Layer 7 of a small transformer language model trained on English Wikipedia (10 layers, counted from 0, width 96). Numbers have three digits each and are written without spaces.
Take only the direct path to the model's output, skipping the later layers: a vector added to the residual stream pushes a token's score in proportion to its dot product with that token's output vector.

Output vectors of the tokens that the questions are about. A number n stands for (n - 500) times 0.0039.
" Prize": 694537528609630449556577593335394705675785410334630812263445669523521725462473619390350546753497387554504519703641537852312460684484280620500553416306360201384580613565661488582678579350708410412435227564793500472420617587725815677657587417482582318525752693463487466475493555530611393633
" However": 524497406522495525564453555345395592525548566401412703465546697522419591514472460466278606529470460577635412706385380540447457500562480665709478606452262529555525652373691542646493612478473367331565409634701543396468597451626685640467637491380579559494595562623564503295611547572601424452
"uela": 747303581619368493470447617278298507415682512359442797259402666554586804282327573470429346745382773525470597744278593721390385420655410535653637481557477589253768760520444779595428634449481365394644495301549589529293509479491616590645533362457376500437578611466570578249507308534657356670
"chi": 557591656604494370561583594449540661541752418560522562361556754555560525746387459448381270557583668427381357574381569670572352466582349779421548698402572679339534592511676397683605569497464281458603452540564524382402460473517525596573544460326503404544433619635556553448477314456666467549
"ecess": 745675607612465612504352713223510859833751393257395635543657617616613867417415432307554447655516660382625461604521242828443579305623372539684681511554471129191538764326573421637297561358521665450483366444620508463288490679408530716709529289624565578344377492278446391297647554362641252647
"ously": 552448340521337601304540521511289775524483518421430812641567704530496209334361656173316318611768487594629369571287450494452463342381179554783560472240294475231533390590524220718363435419530442354500219830799701381392726566660655476505591303536486522671570384627791304466664433389515115417
"uous": 496470626689387527363381420378508644631527256409400576241364601574554721596529561534523417430442681346370397689459636491560520364385421668557432450608414465343639613460508496667683376467643462414527466333692602367324540541485578553404575638761533514448463500589729322443641380425358273818
"pha": 556715599518415562446514371514402733548505556309441673441404564500317636577418563455288395500480489562612400544223520524270307664384370714660637605434326500419492658505606228732744688468604256542563479656719436319311712730439487617694563461534555146612530669500558585505469618461474269492
"oslav": 451648595554512537536454682477410885674697384555207726273558573541567800587329674571150565463463374530496578857451169595350491483691320684599618548495297227513625575389697500572606312634540533189688494887704553289300473682277693600511591393668715468490531757628619204470406274436833383715
" COVID": 689500696567300382530350467244272711757535380279542603226569749620623500500204574387391408485541585382771485661378490535325221307560281547515618614453408474493721521436563655576584513301637446377576383690565773297471710451466613705540670479458638598359658573368707606593504535343588491513
"ype": 367638601589408507484466708349358949433704366391352652357452522561496424504551695604248405705482299562668331625480464543599394173513380468500348634121429429485734441709659518877815446339672362349397218526618488397324786642463542789889559490621553419370517602567416262473500585536643524537
"het": 333451654668422620595574723439597636753618448477645631560509745522565689713500570564432521536626362455518336528554389579430463372594334648434364668482540359518680344476589621744650516542544375537587261612533630493338382660532445436564537539414748545675712589545467458317485400378500500449
" include": 650385589451334441516600497327492868608621648256380598488345469484372489696459466280332544628420618593585377399468412509543408432510473522584557414489602607527493518361533653775373582378545382535596222823451452469481566586412508394713638594777507441417629607410665378235671514552370523526
"ebsite": 540520658563377549631610661155261755686716360289482710397450863582165500615270371317623161739295453323618509510456260804450474622596430711822488515547376426517571859439536411902468712410786378461459191565558606235238657505352779540677605396416672532440685583530651284340612272403463254598
"es": 438569387619514457768263596589408683396421617562474591516552428525670394685371284623561419438665591506494500545230537393538631419607503618541489443439666650462476293507560370441481513649652721607439545529460463423476309583443741591522439410532354412521718491410363366661461612492275556589
"by": 528612341385399586573649541529515574489750454645214464327459786407536455539518396253376464434497629415593377489388637769457565527514448681566601661584300589464514475333715576546357449422513632537451681529481373364466252476641667643470574508574524461669513673391529403437543497586642557667
"ilit": 352432500573331490518660496632457557646971299509284872629628719562469688534226407512422484576357561479592522512491510572549493482664297666666538340454414427178598390486665651425707607261579455527548438662462529496306548677608551623574489509647548496613480582375454322337653281510698228596
"ibility": 588601572512472549515289565396306903730459353363684760539447630492626469430576597539478539437382532354593461593621438753513392223716524600505708567518368478410855397641517533807640555470818381582723445580491676345352509836431647727582567645690512500678626556264531239394548540479405369592
"Results": 636610757579378422641468568153375607790582361356662604352487631483490609447266503415396523411419493559683700458346429473308370572526337618598651497378229303484488596423609301470699425557493482445556260657720426298364607696551620654676620551613582503466547650568532497464582710497658520461
"board": 661525472586490483463689485233460756379440562431393476415576566541486667695219530626500164694663644714500317653450436510387551348520338585398553472436319548440245584590673578478682626504700481540546612510631526236427558558602439676571641463391304319475874555537651439372521551426738212962
"ively": 602423583611369604478320441548357738734564350395440672224429253496562331398526497471338537442228508542425462488302493563446392368559549614721448466462627578455826450669467496759754590545423488449489358534724691421346478565462711678526582546400315235537682547602607199281500737424561334800
"lected": 625401662565533559423519585505419683672776230575517746310384666475260705533293477161595327538633352426606666738436698640332496480574404366585529342332280419267586527454642473933418421464391318461338309553780683417295559692445491555597555493226633443378678646397369186527659363336529312514
"ized": 453566474780648580429573381605346755453467313308522527518308606546570450518390444576362413449281533433373514543341490649398250292530231512509394430480385562288401207622620261583404366422622537541511334555710521368442407636488694619462596360490369318363582442406602407533547366373662249326
"lined": 641517500726196479644551697445450720496764415639365387279328802606536568492230432447489526593687508545647302487377378690500557419666384779495503339482389391547561378567777262477611471461442581459699389581482477272410771419491622644741624449456453421397590436607671061290548381434807413518
"ould": 484427518577640593518579620457341772720359519378470726384487764555469698526557366314525208591560610538528466480482431471398265397449391571700555458391417307369500557266541544698621635472449595578736349601415561406287408677346675557478482467342548533678731760585804239297546435356776366454
"arks": 623519623616491328645443480364428751711590349596462619419366662541615818479385449412397439581457532613490431455191363393564503388605517631711452508220447349443261337467657511589580711474510651402594597677575384352310634686170587527577520478427393592425570628354606648344568414509504331608
"while": 528686941392565273674337709301434770614466415607463700286156535680582692437282598333470632829239516520714312404432629601294878173648389839540261670271369524553483758600760450926718384210606553516835427500578685396351531697256715672555594428725740412472528644703790187331480144569675385576
"ecutive": 686646528603413374555634624433332672500812351450391657402274465622621522642318564310421405462366519563614493679478434616525382279441307521371694470399359435441758771442595420548626559345562244226305322442560529359272734569404483734627578566455464415565711343569453481548605427632630230617
"ement": 428476409474463540683493573306466743671549378459317449329396699537747457590215581273407582470453622510596545496482741689680582338437470542666494285487623380455709533580397540564561392269710671340485349639466253555330373733413457709696500678610460378334515475355610437524524284359284283395
"ays": 601617642646300301709434599353458417630670415435507719253383471553656246428520672520472345364610581358541496398113353818346627552526456512749326497565371558460468401471680519505340521300602581542536227704579334349359823668492583484606493386404512604351578441488594496351486448468542462565

Each question shows what one neuron of this layer's MLP adds at an activation of 1. A number n stands for (n - 500) times 0.0011.

n111: 567515520518619425547566451451505458467508439641461505581511451605456533531552448577617513494466652478576527400475565615518442653631557517574451447526625572539482614568498602530450575611399450570429356536468522375543571479471533561579465573483485510521507479476390700518611440502454449541
Pushed up most: "ebsite"

n103: 412494523444530534582406419392478551451547438534543441383326399586520471446490566481565481500649484530379502525553598564483473465459466496522528486549484435438569690425444499430467373497570447624651566448402589574346574474661474504477438517577482460495502385523566637463583550475446524394
Pushed up most: "uous"

n215: 460468490556644535519507563490521538602557510649622568628381513479521481469416483578495491461491466386576422545518414493494537489550395401505567569454449471442579554509399521478487445466636439513489514579420531566425436565445480564562500559627521405582530553460466479564423425370404474454
Pushed up most: "ibility"

n108: 523491530518506470310576570471480685517424580547513491424515532436534491565414562538390546509534546537488429556520686489497561617498484616547524508462410340611570629511530479653530546586555483316536425529558499543789462543424600380430355518537552421475479680550610486442388509458565525548
Which three tokens does it push up most, strongest first? "oslav", "while", " Prize"

n248: 457471544394518516477505513570557572648450568548568559467406580462535494497364446366465533563530497493431499461472459575503492655425456500430445506632513592682497538507425534516423498535457410390377466360515554421486461591488516462468545514456556503483596407406535558559475470556510530438
Which two tokens does it push up most, strongest first? "ebsite", "lected"

n153: 538569459537511445525578450481420415399537506402606451504531480509435487457541569476467584480529511527479571508461485467452403636462540530446576506446524498353481396327426490553602541485558433712566449558496503530591581585568424583594651463549512493512479448557384482521539577542462423426
Which three tokens does it push up most, strongest first? "pha", "Results", " Prize"

n158: 453504619572407570520572452411584575680637477562540578412567496631605475526505473499522474456521498500424425435571430369486564496612420400326429372468539532430518548454466444518514453540504497425437525483456394599679494537607403491534720416421325631648352501538611430502564535383502491506
Which of these tokens does it push down most? "pha"

n102: 523487439547470525571455526514355419493491509297503562536527462513555452488486432536530491508535536508603554537349449484484470605496396431483527511590578487414630420546539515473535507504458518600559433417524488573276556514526558498428559419415489539473491500355582596501484468553427445559
Pushed up most: "uela"

n139: 563504471571411528469480585540549386395398562479453470507406455534558463573498469565534600572465526480520487472532445451555531466576465517442449452500547466477489481635588426504493500398349567494566436462533622489419559482594532679552545556539638637447477462483494382397557536501561424407
Which three tokens does it push up most, strongest first? "lined", "while", "ype"

n120: 549411507463498552454492566499351462535568525478545511503518454565330433466421495605416495498617381580491598628571553431517361519404514504429500424637476588436510524427505446431572427474469498506561407537536427477657415499582477461433450517485552389579567428477484516408576519511495560481
Which of these tokens does it push down most? "while"

n201: 478610435519504358419521510460541475507460495513415497510476469544443529505600422539434519492634543550410540390514498452432483517530540481513447393475566451430471549350521399548568579548452565464600458542407537526404432456434450621469566531529538519492512675550520466539541629501519448423
Pushed up most: "ould"

n91: 582484578499448679466404519525419459501551444495431618549604423474535382511628560469536406587514578479477372326387416397443360442469418608494426458510472593410515451541522369457512587478453374496535511518457565514460458516500477582478453587455495420459508417543465526474383500563448629535
Pushed up most: "ively"

n175: 541524433590504462486518555494419518588431541462540582582536440488456502458284669518597507456629510457416622405411346402604561409538629529481484533451430497553482637483490371541535510388611592475576609539504659472625499551527615490507498567601393438522366484490508476500457421433505421520
Which of these tokens does it push down most? "by"

n29: 518395518582470477540609431486561505320545528540467497557470466434416553603478537498486565538466521444489405451438486495571555439401581514491459579460654528512468490488518569605493509544505580493518534508536493512296512517531575451426492542485499425491523577480587601547474463368473522510
Which of these tokens does it push down most? "Results"

n113: 324347390443474542573612457405666524590538530426463363472572538419601551389519507586537609415478455442446463486506390438494536417577621364352620427517521461510506503505470433405458468476440459582463560562344430432270531493533429439500287453508407607550420510377490581435544525569447662449
Which of these tokens does it push down most? "while"

n216: 463621476458522473613514596361590546447492575483598451571581385496565562505527516470504575485647505431476515655535516474395362582584319571576485615387504544508500523391507510434555653549713413461506496456624495636538594590470443538498385451559587529546546470392412521518398631504472578501
Pushed up most: " Prize"

n84: 481523515517454469569360537547485426529447485528457477395572348377503416450515488437459463529539480544504474505427507459407520521624575562577483417478473549473505396570501441458517519459409554669473558467557448561346524515579460507472585492426605539401450259509491519405521455415404396492
Which two tokens does it push up most, strongest first? "ays", "ively"

n95: 433573629505440475548495534572500548620539509532464472458525529485427480510453513566487419474508611506563637477592569482530580399517520494539524508441547550548458452514684445516526402567475561498527469559505566474475482488450371513570535361396487391564466539492532583617475585523410562522
Which of these tokens does it push down most? "uela"

n43: 437465525602517564460569528526489391443548598528632520369457607565517429524590540544442509419654477532542468519474573535458495418642537498398553508565506450605509457436619505439430495449477559382611445435544586470533610516505530492534510508507575577509422529272607528444525417418459547585
Which of these tokens does it push down most? "ively"

n105: 529469540470521497555566567474538548406553468415591462590508486495447488543377526529446381549455547500530382332492441285500427544515490457580542482428600443481563505421545451462575475554354488430538425607453551458641573478533554534497481512455476427457436554511458633498515561436658414451
Pushed up most: "Results"

n54: 547591420373530523475576433514317481470483534436583589489494591617460523497534515586439530601522521477527501355431439540657699530452447527613664450653503540462510450654578491531471503503457558467409494477588550571512362490537499415439617479499461451542511469508581475520405478519504466520
Which of these tokens does it push down most? "ype"

n20: 434446571560492409591444583391504448493434422393585498474486442478611634506451445501461634451460472457409483491519538452435551612436600403482556412522524396549444395433523325538450542459455518497411413522514568498612508515577595421597507412510475501583505549443508597613569665451499508522
Which two tokens does it push up most, strongest first? "Results", " Prize"

n233: 417563380467440569496529489600504456486527485524580578460465541444424424459450512609544506497445546475440343605535461545477573422500500540506530674519583507513501599422500455465415448300490487550473462572496598448577578553526553602526505463438584447386593445520436476511550530396548475504
Pushed up most: "ebsite"

n27: 570379536432544477478530414429489507505556541542486524573483503651363488522593486501466385527529573524435441464480493465559432521390516482539502562431411645428457529470520350544489404507646521425494524540463478530354619520568555563499602486516530530473539404496515532425575445442519445422
Which two tokens does it push up most, strongest first? "ously", "ebsite"

n223: 520475603504405518551471401504564496639465501419500469454567525474418501344432513516471576457538489525418563470479512611513451447487419421464530386513506496352551423389543423337460442632478430635422532533541583496497472506399551409555347505518528544489516425592533546494486536534508546560
Which of these tokens does it push down most? "while"

n68: 550500576405511463555465474549486575460480647462488567445439521437380484604492457371587525521494527644552445515520415476537486486572587632509518426484548429588536504548478567521474454380445530559493440599505566562536470465557569558532453572536534524343487414623557517399391566495436483471
Which two tokens does it push up most, strongest first? " include", "while"

n230: 522475596384364576421586372532493427518534485590461446559582432466603368537669453505589423369404535478489362532452563474502530450593588471552464456687431481501484538483549450490512516498458478587443603578384479386461495570582435524622466527469505487469514499539508461533568445536470532522
Which two tokens does it push up most, strongest first? "by", "ays"

n204: 549404461543751546409445472443453521497485483573518471473400453502445591508446419567448495475549490531455512620509390471420559633557595492357549468538434485626551538471616544419497480595403395432442496553545546621375436540398488465486536431477520609586504466562414415507506456437424584503
Which two tokens does it push up most, strongest first? "oslav", "lected"

n23: 516526494582523373512398521601510607536504436470499473553503446420551465487443528513499431460357502543398709488504487461462423556524534421566462315501468561471539483546460497482430513481526534575586467516564443460663432461551436500420692418641386559467424479502518379558552462424553502432
Pushed up most: "ized"

n176: 401503561396485599647545339558400499467344479542462573459501459529531466512506426611488526465498472518573492443623614523621622465632383553503463571533479459554502560506446549551459441576471461572452450551589515557397532464388525546501603398457457614567501607520396493534619501455458564614
Which two tokens does it push up most, strongest first? "while", "es"

n125: 479492430630524588477612337458538547399442491522459597650402542581445394464449516509478548480609492589570524622526566494602530546470376553586474601559503388368417334519441540501555528515477530384423556465499564514478462600632537540400642458531390370564464462557536524561464528484535665494
Which two tokens does it push up most, strongest first? "ously", "ized"

n90: 439418599478410550593564514448626475464401501435319486588631514465509491572515567554557357556625551539447358388442499437529526564485368503452541478413479464539558467510509508512525643496501434537322491465479494463550485531437468589560566614579535604363402486555470610552505528550505569477
Which two tokens does it push up most, strongest first? "ype", "board"

n198: 584436593583539589545540457513464564562492634538629419596443593374602509496575459391533444537514403497501449509524417605535453604467551501497383429487557471679571384493405473511479525597508508511400547426510500471438605591522498466618414500463523533465603618482409531466534613568553675459
Which two tokens does it push up most, strongest first? "het", " Prize"

n88: 581560517558393476627481372519466447482461312554417402526524505566484541416585547486511462440507561521459502517461463507360378510556605478543521376468583507586399518560512477502516595591495467412423528541498477572979485492474545545381742437519466545475435542447481562517554431610541581572
Which of these tokens does it push down most? "het"

n85: 568427410352372515581481522396491482445516549513506504513556536628404510547571415456464532486504357483554354548419376452568447531536585543472533458526492532502593454322575463531473479511399454469508480536534442534634616442563584463409614635550500544452563417486600523442506528582435455419
Which two tokens does it push up most, strongest first? " However", " include"

n106: 295584381532597541481482488431534489585443675477525444592534548274555482555375539533425551503530544615474557506541481465448531513593462598595406528525490571520412510499551468403493599520540497529551535532568574483692460538456430483517471427458480481532516407405532412437396558383574387665
Pushed up most: "board"

n157: 512463448344510464475546480448564636543474558561387563539591526483456418474485309441557454461523489563508460504482545559558408560636420470361482486524449573666505580495463522478468607465496429570531494490454520497530411480475345484454580486465466397495473578465523510542345577551608536411
Which of these tokens does it push down most? "uous"

n254: 483450537521491406520456540387527599616558567570470495550521375551460427486605479562586511434503511469620532547603392378482408449524518485408523573480495488483458498518434531491449427429384418573431447431578601467643563359466571564546609657570520415419523561454485660645454487468569548532
Pushed up most: " COVID"

n42: 520438453534592470494519539441561562474570526532569522487502447613566562634593525590477520574519526415460490498445458434563427520476416434485438376396432333462454423497512556534475509474526507518507478431518498508464493577511685500570544517349544432574528667498435475475437499627575505503
Pushed up most: " Prize"

n191: 542454485492405472489511505623462509637539466445427450424489452724523487549531532441428512487510559472454446444482461488492532562485322455537517544504443626418559551560574565529546486517452463597487459499543423472269409470503464465442589500546512561559458660456473438587435508522510480479
Which of these tokens does it push down most? "es"